Layer 5 of a small transformer language model trained on English Wikipedia (9 layers, counted from 0, width 128).
A neuron's activation on a vector x is ReLU(gate . x) times (in . x), where the dot is the dot product.
The model reads these tokens: " ro" "i" " d" "u" " com" "i" "que" ")" "\n" "-" " 2000" ":" " L" "ife"

The vector x that enters this layer's MLP at each token. A number n stands for (n - 128) times 0.022.
0 " ro": 133, 104, 138, 127, 131, 93, 93, 140, 186, 104, 93, 127, 94, 74, 49, 126, 107, 120, 173, 102, 159, 89, 69, 57, 132, 202, 130, 211, 229, 75, 187, 143, 52, 161, 111, 142, 108, 164, 95, 94, 108, 122, 158, 112, 152, 108, 132, 107, 143, 136, 165, 140, 141, 126, 146, 136, 106, 164, 95, 171, 81, 108, 121, 134, 107, 125, 129, 176, 168, 153, 57, 133, 108, 112, 110, 122, 158, 128, 108, 128, 164, 198, 146, 122, 113, 184, 215, 139, 152, 111, 148, 135, 112, 152, 154, 186, 119, 202, 121, 156, 159, 153, 80, 140, 131, 123, 105, 133, 97, 93, 139, 178, 127, 137, 97, 94, 106, 137, 122, 97, 170, 149, 152, 95, 173, 122, 84, 153
1 "i": 115, 123, 131, 151, 124, 98, 138, 110, 156, 115, 122, 54, 126, 149, 80, 142, 76, 121, 116, 124, 159, 131, 84, 57, 134, 132, 107, 216, 233, 122, 179, 125, 83, 179, 100, 125, 136, 208, 108, 89, 100, 134, 149, 134, 131, 111, 164, 62, 142, 132, 163, 152, 117, 103, 140, 101, 90, 122, 154, 163, 81, 177, 125, 133, 131, 97, 121, 146, 153, 92, 63, 124, 103, 121, 99, 101, 131, 106, 65, 120, 128, 185, 149, 105, 124, 151, 200, 173, 130, 142, 112, 131, 112, 154, 138, 164, 124, 212, 159, 182, 113, 168, 90, 160, 158, 103, 127, 143, 139, 96, 129, 141, 116, 149, 98, 106, 75, 135, 148, 121, 145, 140, 162, 87, 176, 155, 69, 129
2 " d": 113, 107, 118, 133, 83, 158, 149, 91, 125, 123, 202, 125, 118, 132, 95, 108, 165, 154, 188, 153, 146, 90, 148, 59, 162, 144, 115, 155, 177, 89, 161, 87, 71, 158, 54, 97, 102, 120, 127, 90, 154, 109, 190, 230, 131, 71, 95, 116, 203, 90, 120, 126, 190, 25, 118, 120, 143, 66, 117, 172, 56, 123, 130, 128, 142, 131, 137, 59, 113, 79, 141, 68, 61, 96, 148, 153, 157, 108, 88, 129, 134, 133, 162, 117, 111, 118, 153, 182, 127, 121, 120, 97, 132, 145, 138, 150, 133, 163, 156, 188, 143, 142, 81, 123, 135, 118, 104, 133, 128, 104, 94, 115, 172, 131, 108, 95, 132, 137, 97, 128, 159, 155, 159, 135, 135, 127, 95, 219
3 "u": 103, 136, 72, 104, 108, 90, 149, 153, 106, 120, 234, 97, 165, 131, 99, 102, 136, 113, 98, 135, 124, 127, 151, 65, 152, 60, 108, 184, 153, 93, 171, 96, 113, 140, 66, 119, 135, 190, 121, 104, 121, 130, 154, 223, 103, 153, 161, 115, 159, 147, 198, 64, 56, 122, 137, 58, 142, 149, 151, 161, 77, 146, 189, 100, 99, 136, 188, 179, 201, 104, 100, 124, 179, 114, 103, 103, 100, 173, 148, 93, 122, 123, 146, 125, 116, 141, 128, 176, 147, 183, 102, 111, 140, 124, 134, 184, 120, 179, 126, 134, 108, 126, 100, 110, 129, 241, 122, 127, 193, 90, 140, 138, 115, 165, 132, 147, 94, 145, 125, 88, 149, 148, 147, 113, 162, 131, 159, 199
4 " com": 131, 81, 127, 123, 93, 127, 120, 123, 140, 127, 172, 147, 110, 103, 97, 156, 90, 109, 103, 112, 120, 52, 131, 88, 132, 144, 139, 151, 231, 44, 150, 148, 56, 69, 109, 138, 125, 124, 119, 118, 131, 124, 174, 227, 135, 111, 142, 137, 115, 120, 179, 129, 129, 110, 186, 92, 129, 114, 105, 129, 98, 91, 151, 108, 130, 117, 91, 115, 145, 79, 55, 135, 80, 152, 120, 127, 176, 126, 158, 117, 143, 123, 98, 117, 147, 158, 149, 134, 136, 103, 121, 155, 94, 138, 150, 187, 158, 200, 118, 184, 138, 132, 64, 153, 117, 163, 153, 106, 88, 111, 155, 165, 145, 149, 122, 131, 134, 150, 129, 65, 139, 154, 180, 117, 134, 114, 134, 245
5 "i": 89, 147, 116, 100, 146, 176, 122, 127, 98, 117, 107, 93, 138, 205, 99, 149, 73, 88, 127, 135, 127, 127, 121, 141, 101, 126, 110, 204, 237, 167, 183, 104, 110, 127, 63, 112, 180, 156, 137, 149, 86, 167, 153, 142, 139, 82, 196, 60, 151, 116, 175, 37, 150, 117, 150, 91, 122, 94, 161, 181, 130, 183, 123, 128, 103, 98, 104, 115, 185, 143, 116, 124, 155, 139, 124, 68, 158, 63, 71, 154, 127, 133, 154, 111, 130, 105, 148, 161, 98, 104, 109, 129, 31, 89, 120, 139, 136, 202, 168, 174, 133, 152, 130, 153, 151, 155, 130, 108, 222, 127, 135, 139, 70, 144, 154, 104, 109, 97, 153, 92, 205, 124, 123, 89, 119, 170, 159, 133
6 "que": 131, 98, 97, 92, 99, 166, 116, 102, 160, 165, 114, 60, 123, 131, 140, 142, 124, 118, 125, 154, 151, 130, 141, 95, 119, 89, 137, 177, 234, 160, 170, 149, 89, 123, 132, 125, 105, 153, 68, 151, 141, 84, 164, 165, 97, 127, 201, 133, 115, 160, 170, 146, 162, 131, 119, 110, 172, 127, 134, 125, 136, 99, 120, 119, 99, 182, 115, 127, 121, 120, 45, 159, 157, 114, 164, 73, 131, 136, 133, 87, 118, 122, 128, 113, 189, 150, 175, 145, 88, 79, 100, 153, 145, 123, 185, 146, 158, 174, 109, 142, 147, 164, 139, 124, 148, 175, 88, 134, 148, 108, 98, 154, 135, 163, 135, 163, 164, 91, 111, 88, 93, 155, 157, 141, 177, 144, 115, 129
7 ")": 113, 73, 138, 120, 127, 120, 125, 123, 160, 122, 136, 116, 110, 124, 84, 129, 126, 117, 144, 113, 141, 115, 117, 76, 122, 144, 133, 152, 200, 120, 132, 153, 88, 127, 132, 134, 152, 136, 68, 133, 123, 115, 159, 124, 130, 129, 123, 123, 129, 118, 170, 172, 138, 121, 127, 131, 114, 145, 136, 174, 75, 151, 105, 124, 115, 106, 139, 152, 117, 99, 24, 138, 97, 131, 138, 117, 150, 154, 126, 145, 144, 151, 134, 65, 156, 182, 161, 134, 140, 127, 147, 123, 146, 153, 158, 208, 139, 186, 136, 124, 140, 133, 78, 142, 138, 135, 107, 105, 79, 97, 147, 167, 153, 99, 134, 120, 106, 136, 123, 94, 140, 148, 163, 120, 160, 90, 93, 146
8 "\n": 145, 69, 126, 123, 125, 141, 119, 106, 148, 137, 83, 143, 140, 110, 110, 109, 148, 121, 149, 137, 138, 90, 89, 104, 119, 147, 136, 124, 159, 106, 134, 147, 107, 138, 145, 130, 118, 126, 107, 111, 149, 120, 160, 117, 120, 142, 110, 121, 162, 173, 159, 87, 103, 115, 175, 136, 114, 141, 135, 149, 90, 132, 92, 166, 89, 138, 128, 126, 157, 129, 127, 144, 154, 142, 126, 100, 145, 117, 127, 141, 152, 137, 136, 9, 120, 179, 137, 83, 136, 165, 97, 123, 132, 132, 187, 172, 165, 191, 127, 144, 138, 112, 97, 133, 119, 135, 145, 142, 95, 84, 147, 153, 149, 123, 122, 124, 119, 142, 131, 119, 158, 148, 134, 122, 142, 91, 94, 162
9 "-": 114, 78, 150, 141, 106, 159, 153, 148, 154, 129, 91, 94, 171, 107, 105, 125, 164, 151, 171, 129, 119, 98, 118, 123, 118, 109, 86, 176, 181, 104, 120, 163, 108, 123, 83, 143, 86, 166, 77, 147, 152, 120, 102, 138, 165, 115, 137, 137, 154, 133, 149, 116, 146, 139, 141, 110, 105, 136, 158, 137, 91, 133, 188, 113, 112, 138, 128, 124, 125, 104, 44, 142, 101, 130, 116, 155, 140, 154, 117, 161, 107, 121, 147, 75, 112, 167, 120, 81, 137, 191, 72, 98, 159, 172, 154, 160, 136, 193, 165, 129, 142, 153, 144, 131, 111, 120, 104, 152, 104, 89, 152, 128, 95, 112, 102, 107, 103, 161, 107, 120, 155, 145, 119, 113, 152, 133, 116, 150
10 " 2000": 109, 81, 107, 96, 119, 75, 122, 150, 98, 166, 182, 92, 141, 73, 145, 126, 109, 120, 129, 121, 86, 87, 76, 89, 75, 122, 141, 135, 142, 105, 102, 143, 106, 120, 154, 116, 136, 62, 107, 103, 154, 118, 83, 136, 118, 156, 108, 144, 123, 118, 78, 77, 136, 183, 88, 136, 147, 58, 155, 191, 164, 128, 111, 138, 130, 146, 162, 129, 146, 133, 90, 158, 70, 167, 178, 194, 128, 78, 94, 161, 75, 142, 120, 105, 177, 244, 97, 166, 99, 143, 174, 148, 141, 94, 145, 88, 149, 146, 167, 127, 138, 170, 218, 162, 111, 130, 180, 176, 156, 105, 141, 79, 178, 60, 127, 192, 138, 64, 69, 119, 92, 191, 163, 137, 152, 122, 121, 103
11 ":": 152, 82, 120, 84, 134, 83, 199, 139, 113, 127, 173, 164, 146, 129, 151, 146, 133, 100, 157, 108, 95, 107, 106, 99, 94, 172, 103, 148, 149, 89, 133, 137, 130, 97, 109, 138, 101, 114, 117, 128, 127, 104, 130, 160, 151, 125, 133, 135, 164, 142, 158, 84, 143, 118, 116, 93, 153, 141, 136, 153, 68, 106, 132, 141, 138, 151, 162, 129, 62, 137, 57, 141, 91, 190, 167, 130, 123, 133, 156, 159, 76, 95, 132, 55, 120, 167, 206, 135, 116, 94, 119, 88, 101, 129, 150, 135, 122, 170, 155, 123, 131, 80, 154, 134, 111, 98, 166, 140, 144, 136, 158, 107, 109, 136, 96, 132, 153, 111, 90, 114, 162, 158, 104, 59, 139, 146, 135, 144
12 " L": 119, 114, 109, 102, 176, 144, 114, 53, 158, 150, 223, 175, 139, 114, 151, 133, 157, 117, 206, 176, 126, 99, 134, 100, 126, 141, 96, 136, 170, 84, 148, 97, 28, 74, 110, 126, 109, 130, 100, 113, 93, 124, 146, 135, 95, 153, 109, 106, 230, 111, 152, 66, 162, 109, 123, 108, 96, 120, 111, 170, 81, 130, 91, 121, 114, 166, 165, 155, 126, 98, 127, 79, 67, 131, 119, 127, 131, 152, 93, 147, 117, 146, 162, 157, 104, 160, 145, 109, 153, 45, 71, 97, 118, 110, 196, 114, 132, 118, 121, 66, 113, 92, 129, 152, 175, 136, 121, 153, 186, 76, 155, 130, 162, 106, 120, 151, 109, 125, 151, 98, 126, 120, 137, 101, 141, 131, 87, 180
13 "ife": 128, 109, 128, 128, 128, 189, 140, 131, 119, 95, 98, 155, 156, 63, 135, 122, 112, 169, 143, 115, 164, 126, 104, 84, 101, 109, 110, 119, 133, 194, 144, 168, 121, 106, 142, 148, 122, 175, 112, 119, 117, 104, 113, 150, 105, 135, 177, 126, 188, 125, 154, 159, 162, 97, 96, 88, 171, 137, 149, 121, 108, 149, 104, 80, 138, 157, 106, 147, 127, 128, 62, 115, 89, 167, 161, 115, 143, 148, 100, 132, 151, 151, 108, 70, 128, 141, 128, 171, 128, 160, 162, 99, 115, 87, 187, 137, 118, 142, 155, 159, 169, 100, 73, 154, 120, 154, 115, 142, 130, 108, 129, 115, 142, 111, 95, 185, 105, 161, 131, 148, 123, 121, 102, 120, 94, 99, 107, 160

Each question shows the input weights of one neuron of the MLP. A number n stands for (n - 128) times 0.0041.

n158 gate: 133, 168, 162, 130, 140, 77, 144, 127, 160, 127, 107, 164, 99, 115, 126, 176, 134, 126, 125, 109, 132, 88, 156, 115, 129, 163, 142, 129, 143, 91, 133, 109, 151, 150, 127, 167, 145, 168, 117, 99, 119, 123, 75, 90, 153, 171, 114, 174, 113, 142, 129, 146, 105, 153, 118, 138, 95, 111, 118, 123, 63, 123, 148, 103, 95, 148, 136, 141, 94, 134, 95, 130, 124, 101, 114, 116, 153, 131, 160, 147, 111, 93, 130, 138, 131, 112, 141, 129, 191, 134, 129, 110, 109, 106, 163, 152, 130, 118, 136, 107, 133, 157, 87, 178, 65, 101, 109, 146, 126, 118, 166, 129, 95, 179, 106, 101, 123, 155, 136, 145, 115, 164, 121, 118, 190, 118, 87, 86
n158 in: 145, 149, 140, 131, 123, 87, 158, 134, 179, 94, 134, 156, 130, 114, 134, 150, 124, 150, 96, 124, 122, 117, 157, 133, 133, 130, 130, 118, 157, 144, 157, 165, 154, 119, 119, 150, 161, 115, 121, 156, 164, 120, 113, 76, 132, 133, 129, 147, 144, 100, 182, 132, 90, 98, 132, 57, 135, 138, 146, 121, 106, 147, 154, 124, 116, 93, 151, 149, 124, 133, 83, 117, 146, 176, 134, 128, 126, 116, 163, 149, 160, 165, 141, 95, 92, 148, 134, 135, 156, 132, 124, 118, 114, 150, 145, 155, 144, 141, 142, 178, 143, 149, 125, 146, 117, 123, 151, 89, 99, 140, 175, 121, 92, 138, 157, 112, 149, 154, 69, 67, 131, 116, 132, 85, 175, 126, 165, 56
On which token does it fire most? 0 " ro"

n218 gate: 111, 121, 161, 144, 154, 164, 138, 159, 141, 114, 148, 154, 132, 100, 134, 173, 128, 139, 130, 170, 147, 147, 121, 107, 125, 102, 122, 96, 173, 108, 145, 114, 171, 163, 113, 153, 115, 136, 150, 129, 105, 167, 118, 109, 127, 97, 118, 101, 119, 122, 128, 162, 118, 104, 137, 145, 129, 108, 144, 104, 106, 136, 98, 176, 126, 90, 143, 163, 96, 87, 118, 81, 125, 165, 131, 127, 151, 148, 154, 102, 94, 134, 110, 131, 133, 95, 124, 130, 140, 156, 171, 126, 177, 108, 81, 160, 142, 138, 112, 129, 159, 120, 98, 139, 92, 110, 116, 144, 114, 110, 162, 137, 131, 129, 118, 141, 153, 126, 120, 117, 108, 134, 109, 145, 188, 121, 137, 95
n218 in: 107, 98, 188, 94, 105, 148, 163, 135, 118, 133, 142, 84, 168, 108, 161, 167, 134, 104, 161, 133, 158, 160, 120, 95, 147, 117, 147, 178, 129, 134, 131, 103, 145, 119, 116, 163, 125, 131, 108, 137, 141, 89, 117, 129, 158, 156, 129, 119, 122, 132, 94, 126, 167, 154, 119, 118, 129, 168, 157, 122, 126, 132, 148, 103, 164, 152, 121, 161, 132, 144, 97, 103, 121, 110, 123, 135, 93, 153, 166, 113, 132, 170, 117, 137, 127, 91, 107, 155, 123, 106, 112, 156, 104, 133, 133, 144, 131, 113, 162, 129, 108, 124, 151, 128, 105, 116, 151, 123, 143, 112, 113, 109, 110, 149, 111, 116, 153, 102, 130, 137, 109, 146, 114, 109, 119, 103, 137, 138
On which three tokens does it fire most, strongest first? 13 "ife", 1 "i", 9 "-"

n9 gate: 133, 140, 140, 149, 125, 102, 113, 145, 111, 172, 150, 160, 166, 170, 125, 106, 135, 70, 116, 108, 99, 137, 142, 95, 140, 138, 95, 82, 105, 109, 138, 130, 158, 138, 146, 137, 93, 141, 98, 137, 150, 117, 121, 145, 139, 97, 171, 92, 98, 122, 133, 110, 110, 131, 117, 143, 151, 124, 120, 114, 148, 151, 115, 154, 136, 160, 115, 99, 147, 107, 125, 134, 116, 115, 133, 117, 177, 91, 153, 114, 134, 106, 168, 98, 108, 159, 176, 153, 102, 132, 155, 122, 115, 150, 139, 119, 92, 111, 79, 84, 69, 132, 87, 102, 107, 110, 145, 133, 123, 164, 151, 129, 96, 138, 124, 101, 115, 122, 110, 150, 127, 135, 147, 158, 191, 118, 78, 115
n9 in: 108, 131, 134, 162, 133, 127, 170, 138, 105, 145, 143, 142, 98, 84, 146, 142, 129, 107, 157, 137, 124, 65, 134, 146, 121, 83, 90, 130, 105, 89, 129, 128, 164, 132, 123, 104, 110, 143, 110, 103, 161, 128, 123, 146, 142, 110, 117, 170, 142, 148, 138, 77, 99, 156, 122, 145, 88, 124, 113, 132, 153, 118, 130, 109, 148, 159, 138, 165, 127, 169, 125, 155, 135, 155, 147, 109, 105, 128, 107, 137, 120, 107, 128, 131, 109, 168, 152, 131, 112, 157, 105, 75, 102, 75, 175, 149, 129, 121, 93, 131, 153, 86, 101, 116, 122, 112, 117, 139, 153, 179, 129, 118, 122, 129, 147, 135, 159, 135, 124, 164, 129, 159, 161, 120, 119, 66, 133, 122
On which token does it fire most? 11 ":"

n116 gate: 152, 134, 139, 104, 125, 161, 110, 117, 130, 174, 148, 134, 127, 149, 133, 145, 132, 135, 189, 164, 115, 113, 100, 113, 149, 142, 117, 153, 104, 113, 107, 137, 153, 140, 154, 106, 110, 124, 123, 133, 102, 97, 145, 127, 151, 137, 113, 136, 118, 157, 107, 80, 106, 131, 110, 126, 170, 117, 111, 143, 150, 141, 141, 122, 117, 137, 153, 119, 156, 124, 109, 147, 145, 109, 102, 151, 124, 129, 113, 96, 156, 146, 109, 115, 158, 156, 159, 134, 140, 115, 132, 143, 122, 116, 148, 140, 103, 144, 99, 105, 126, 125, 151, 145, 141, 155, 146, 74, 110, 128, 117, 122, 107, 99, 127, 135, 98, 116, 138, 145, 159, 138, 124, 129, 110, 142, 137, 138
n116 in: 98, 134, 112, 117, 108, 135, 113, 141, 153, 86, 101, 157, 107, 125, 157, 104, 120, 105, 112, 88, 127, 134, 138, 127, 104, 129, 136, 84, 147, 141, 126, 129, 106, 132, 124, 150, 148, 132, 132, 102, 118, 138, 99, 116, 130, 160, 112, 134, 111, 108, 163, 131, 139, 135, 139, 122, 110, 119, 112, 104, 116, 120, 145, 143, 138, 113, 133, 140, 103, 100, 131, 114, 127, 133, 157, 117, 111, 133, 131, 147, 99, 140, 137, 125, 100, 111, 121, 121, 132, 111, 127, 136, 105, 136, 162, 107, 134, 130, 123, 93, 176, 133, 131, 121, 112, 102, 136, 174, 123, 147, 155, 109, 209, 112, 118, 119, 120, 113, 100, 108, 153, 146, 123, 144, 119, 132, 121, 105
On which three tokens does it fire most, strongest first? 10 " 2000", 12 " L", 11 ":"

n163 gate: 161, 101, 117, 153, 127, 121, 109, 126, 154, 114, 106, 142, 133, 137, 162, 137, 143, 157, 93, 118, 155, 129, 137, 115, 118, 107, 129, 139, 138, 155, 90, 134, 117, 121, 156, 147, 137, 118, 95, 140, 118, 115, 186, 89, 138, 104, 131, 128, 112, 108, 137, 124, 106, 141, 113, 95, 143, 160, 96, 157, 55, 103, 105, 124, 94, 83, 114, 146, 163, 136, 99, 128, 128, 154, 132, 139, 140, 122, 107, 112, 138, 131, 145, 100, 115, 142, 152, 141, 122, 142, 152, 149, 150, 122, 137, 129, 126, 148, 112, 131, 157, 165, 116, 106, 114, 132, 144, 121, 99, 115, 115, 129, 145, 85, 79, 134, 141, 161, 125, 120, 111, 130, 106, 101, 116, 155, 139, 145
n163 in: 105, 128, 134, 138, 159, 124, 109, 123, 95, 109, 88, 139, 136, 106, 157, 160, 110, 111, 143, 129, 153, 110, 108, 100, 130, 121, 124, 109, 133, 124, 118, 89, 149, 119, 185, 164, 151, 94, 142, 124, 122, 80, 121, 122, 132, 136, 112, 116, 124, 136, 109, 111, 117, 98, 171, 115, 122, 149, 96, 150, 131, 147, 85, 104, 126, 141, 135, 133, 154, 106, 117, 156, 135, 141, 118, 153, 126, 138, 119, 126, 85, 128, 130, 148, 153, 117, 135, 133, 134, 163, 132, 129, 133, 106, 108, 129, 139, 137, 149, 140, 154, 166, 119, 133, 89, 114, 124, 161, 117, 152, 154, 126, 99, 90, 128, 148, 124, 88, 108, 124, 131, 122, 148, 121, 130, 152, 127, 121
On which three tokens does it fire most, strongest first? 13 "ife", 8 "\n", 0 " ro"

n12 gate: 173, 136, 152, 179, 146, 112, 116, 114, 133, 110, 126, 126, 140, 136, 141, 131, 96, 133, 149, 123, 122, 105, 110, 141, 163, 137, 124, 174, 124, 132, 133, 110, 94, 137, 143, 134, 122, 172, 124, 108, 105, 148, 114, 109, 93, 124, 171, 173, 105, 162, 106, 105, 120, 132, 156, 140, 91, 102, 106, 94, 114, 171, 159, 175, 134, 134, 134, 122, 132, 70, 150, 132, 86, 101, 123, 142, 117, 158, 115, 110, 101, 98, 120, 174, 126, 140, 142, 133, 103, 129, 147, 111, 182, 88, 96, 156, 91, 94, 110, 124, 76, 146, 132, 161, 136, 97, 130, 150, 108, 101, 133, 148, 116, 126, 118, 128, 152, 152, 186, 139, 149, 168, 122, 188, 150, 115, 71, 132
n12 in: 126, 131, 158, 117, 110, 140, 160, 71, 132, 97, 114, 141, 64, 145, 93, 147, 136, 87, 165, 115, 102, 117, 123, 158, 126, 142, 100, 146, 144, 122, 148, 103, 113, 114, 130, 195, 150, 145, 101, 115, 110, 152, 102, 97, 94, 159, 101, 154, 85, 133, 87, 84, 125, 148, 177, 98, 114, 90, 129, 123, 155, 150, 152, 147, 111, 93, 126, 125, 123, 185, 148, 180, 133, 144, 130, 170, 131, 114, 96, 116, 147, 142, 113, 106, 152, 115, 78, 122, 83, 120, 144, 108, 115, 122, 133, 82, 148, 96, 87, 148, 116, 94, 134, 170, 182, 107, 149, 150, 147, 121, 127, 109, 151, 141, 121, 156, 137, 111, 138, 116, 115, 152, 111, 171, 91, 155, 110, 105
On which token does it fire most, and how strongly? 12 " L", at about 0.18

n166 gate: 136, 126, 145, 132, 136, 163, 172, 135, 123, 86, 151, 110, 130, 180, 149, 160, 119, 69, 172, 99, 108, 121, 142, 139, 135, 99, 108, 129, 78, 98, 97, 128, 150, 121, 133, 132, 124, 121, 119, 161, 152, 129, 100, 70, 164, 143, 106, 140, 133, 94, 140, 127, 112, 117, 122, 129, 93, 100, 149, 125, 117, 112, 156, 143, 126, 96, 148, 153, 121, 125, 161, 137, 141, 131, 158, 178, 138, 106, 187, 96, 126, 124, 129, 117, 132, 151, 151, 124, 150, 100, 179, 124, 104, 174, 139, 172, 140, 112, 124, 127, 143, 114, 126, 150, 101, 132, 99, 142, 111, 148, 138, 119, 125, 109, 160, 93, 116, 76, 103, 100, 187, 155, 112, 127, 115, 120, 112, 87
n166 in: 102, 101, 126, 100, 117, 130, 114, 108, 99, 104, 109, 119, 122, 105, 65, 145, 125, 136, 149, 107, 135, 157, 115, 118, 147, 104, 168, 165, 107, 149, 126, 134, 111, 148, 139, 153, 107, 91, 155, 139, 89, 99, 119, 133, 88, 190, 170, 98, 110, 177, 133, 134, 146, 135, 82, 129, 118, 126, 157, 169, 98, 130, 84, 138, 149, 99, 112, 72, 108, 122, 110, 91, 117, 112, 120, 159, 136, 151, 140, 151, 120, 170, 116, 110, 133, 100, 104, 88, 126, 167, 124, 99, 133, 148, 141, 165, 161, 148, 101, 180, 123, 145, 146, 119, 149, 125, 90, 171, 104, 110, 78, 134, 148, 122, 143, 148, 120, 98, 126, 145, 150, 89, 188, 122, 140, 90, 124, 155
On which token does it fire most? 7 ")"

n74 gate: 131, 131, 139, 111, 118, 160, 137, 165, 135, 150, 146, 158, 153, 130, 138, 126, 107, 150, 89, 141, 139, 150, 116, 129, 105, 130, 118, 152, 99, 120, 112, 124, 129, 163, 151, 110, 143, 161, 97, 164, 131, 68, 147, 123, 141, 152, 151, 119, 108, 131, 135, 112, 148, 128, 137, 103, 164, 147, 146, 135, 132, 120, 137, 133, 140, 121, 124, 119, 116, 133, 161, 109, 113, 116, 159, 100, 152, 93, 130, 173, 92, 125, 161, 130, 118, 96, 134, 129, 105, 161, 114, 119, 155, 123, 119, 132, 144, 87, 133, 111, 93, 129, 156, 155, 140, 136, 128, 157, 95, 106, 104, 113, 141, 87, 124, 127, 175, 105, 143, 120, 138, 152, 163, 121, 103, 127, 132, 111
n74 in: 127, 134, 130, 146, 127, 110, 122, 110, 128, 124, 135, 126, 146, 112, 141, 141, 153, 112, 116, 125, 132, 117, 164, 129, 166, 117, 103, 78, 138, 90, 134, 116, 132, 150, 95, 121, 113, 87, 110, 132, 163, 139, 99, 148, 115, 145, 165, 138, 114, 99, 101, 114, 103, 127, 178, 163, 102, 151, 112, 129, 139, 121, 97, 123, 130, 159, 141, 93, 127, 149, 129, 150, 102, 152, 131, 152, 97, 134, 145, 131, 137, 129, 131, 135, 130, 161, 118, 144, 150, 127, 144, 140, 147, 141, 112, 113, 134, 139, 144, 145, 173, 152, 126, 111, 126, 109, 144, 144, 142, 173, 153, 131, 97, 120, 137, 130, 152, 81, 153, 92, 120, 129, 124, 120, 147, 95, 96, 133
On which token does it fire most? 10 " 2000"

n176 gate: 129, 121, 152, 151, 123, 120, 195, 141, 127, 83, 104, 124, 176, 120, 91, 115, 131, 119, 92, 112, 120, 165, 93, 117, 124, 138, 124, 134, 116, 128, 150, 92, 128, 170, 163, 129, 138, 149, 110, 143, 102, 110, 105, 115, 107, 131, 122, 122, 136, 116, 142, 158, 116, 111, 149, 103, 121, 117, 122, 98, 98, 145, 164, 169, 96, 141, 149, 85, 73, 171, 169, 117, 105, 138, 99, 122, 99, 102, 187, 154, 114, 163, 122, 136, 120, 94, 112, 151, 127, 115, 127, 155, 173, 135, 127, 103, 148, 116, 104, 116, 113, 142, 123, 146, 120, 117, 106, 138, 150, 138, 161, 170, 139, 137, 116, 94, 133, 76, 154, 112, 151, 180, 112, 156, 135, 152, 148, 135
n176 in: 97, 109, 103, 105, 119, 137, 98, 123, 134, 166, 155, 121, 156, 128, 173, 125, 127, 144, 85, 147, 162, 115, 142, 120, 127, 110, 105, 109, 157, 120, 157, 137, 117, 94, 98, 103, 136, 137, 136, 130, 136, 134, 130, 109, 123, 85, 136, 162, 164, 118, 118, 98, 131, 149, 127, 127, 124, 145, 94, 162, 121, 102, 102, 118, 133, 119, 128, 119, 185, 76, 99, 140, 136, 170, 172, 114, 122, 117, 92, 101, 98, 120, 142, 119, 134, 170, 145, 88, 117, 114, 164, 120, 111, 117, 117, 183, 121, 151, 129, 120, 157, 144, 110, 107, 163, 146, 154, 124, 131, 121, 108, 97, 140, 99, 137, 105, 97, 154, 148, 156, 94, 103, 81, 128, 170, 94, 155, 113
On which token does it fire most? 1 "i"

n179 gate: 153, 139, 144, 130, 153, 100, 115, 139, 107, 98, 122, 145, 136, 112, 106, 86, 160, 156, 107, 134, 101, 129, 133, 131, 131, 104, 93, 131, 129, 126, 169, 167, 89, 118, 166, 132, 124, 118, 166, 112, 114, 190, 99, 103, 132, 66, 132, 138, 94, 114, 127, 128, 94, 114, 104, 143, 127, 129, 97, 134, 121, 95, 146, 135, 88, 89, 112, 136, 86, 75, 126, 108, 107, 125, 122, 120, 122, 113, 123, 103, 129, 142, 146, 105, 131, 120, 101, 118, 137, 172, 117, 115, 140, 131, 84, 170, 141, 137, 74, 100, 115, 106, 92, 105, 136, 142, 125, 104, 115, 115, 162, 150, 120, 115, 122, 143, 130, 122, 154, 99, 84, 139, 132, 160, 117, 153, 132, 91
n179 in: 156, 145, 126, 110, 85, 85, 193, 128, 148, 122, 128, 94, 93, 110, 167, 166, 108, 134, 72, 95, 185, 125, 121, 133, 156, 132, 125, 133, 160, 126, 135, 140, 105, 147, 110, 109, 140, 134, 113, 108, 143, 150, 119, 135, 120, 117, 160, 107, 148, 117, 120, 159, 140, 135, 128, 132, 118, 126, 121, 102, 134, 180, 108, 100, 124, 117, 164, 152, 150, 148, 88, 96, 155, 98, 116, 153, 148, 124, 124, 111, 158, 120, 164, 132, 131, 155, 136, 167, 109, 119, 147, 163, 120, 99, 155, 135, 127, 129, 174, 143, 118, 143, 122, 144, 141, 120, 130, 150, 186, 138, 93, 119, 134, 139, 121, 108, 114, 129, 161, 145, 113, 143, 118, 119, 160, 119, 129, 107
On which token does it fire most? 7 ")"

n112 gate: 140, 120, 85, 124, 122, 150, 97, 165, 143, 96, 130, 169, 135, 101, 163, 122, 125, 92, 113, 133, 125, 120, 115, 147, 107, 154, 119, 107, 127, 107, 170, 132, 111, 108, 93, 127, 111, 121, 108, 136, 152, 160, 132, 118, 118, 110, 124, 132, 120, 110, 80, 170, 135, 150, 169, 104, 81, 79, 143, 119, 93, 138, 122, 149, 117, 75, 150, 103, 123, 105, 125, 132, 147, 165, 169, 180, 124, 93, 131, 131, 105, 155, 138, 144, 120, 151, 115, 101, 123, 123, 137, 149, 149, 160, 102, 131, 90, 85, 141, 142, 144, 117, 104, 192, 74, 145, 124, 107, 107, 136, 164, 135, 119, 144, 96, 114, 132, 101, 102, 153, 141, 160, 97, 137, 88, 109, 137, 166
n112 in: 137, 117, 77, 146, 106, 109, 198, 161, 120, 131, 129, 105, 115, 139, 134, 127, 137, 100, 186, 109, 123, 122, 94, 114, 135, 97, 152, 136, 141, 97, 150, 119, 117, 127, 134, 79, 103, 145, 124, 167, 147, 122, 104, 161, 140, 146, 135, 136, 142, 141, 138, 124, 133, 152, 166, 180, 136, 134, 139, 119, 167, 160, 109, 116, 178, 98, 103, 108, 125, 149, 146, 159, 92, 102, 151, 129, 153, 79, 115, 109, 101, 131, 104, 141, 123, 129, 118, 78, 138, 140, 99, 139, 115, 101, 144, 149, 129, 146, 109, 128, 112, 119, 99, 110, 146, 97, 113, 136, 125, 147, 113, 93, 136, 143, 121, 112, 150, 122, 116, 136, 142, 117, 118, 141, 149, 146, 94, 156
On which token does it fire most? 4 " com"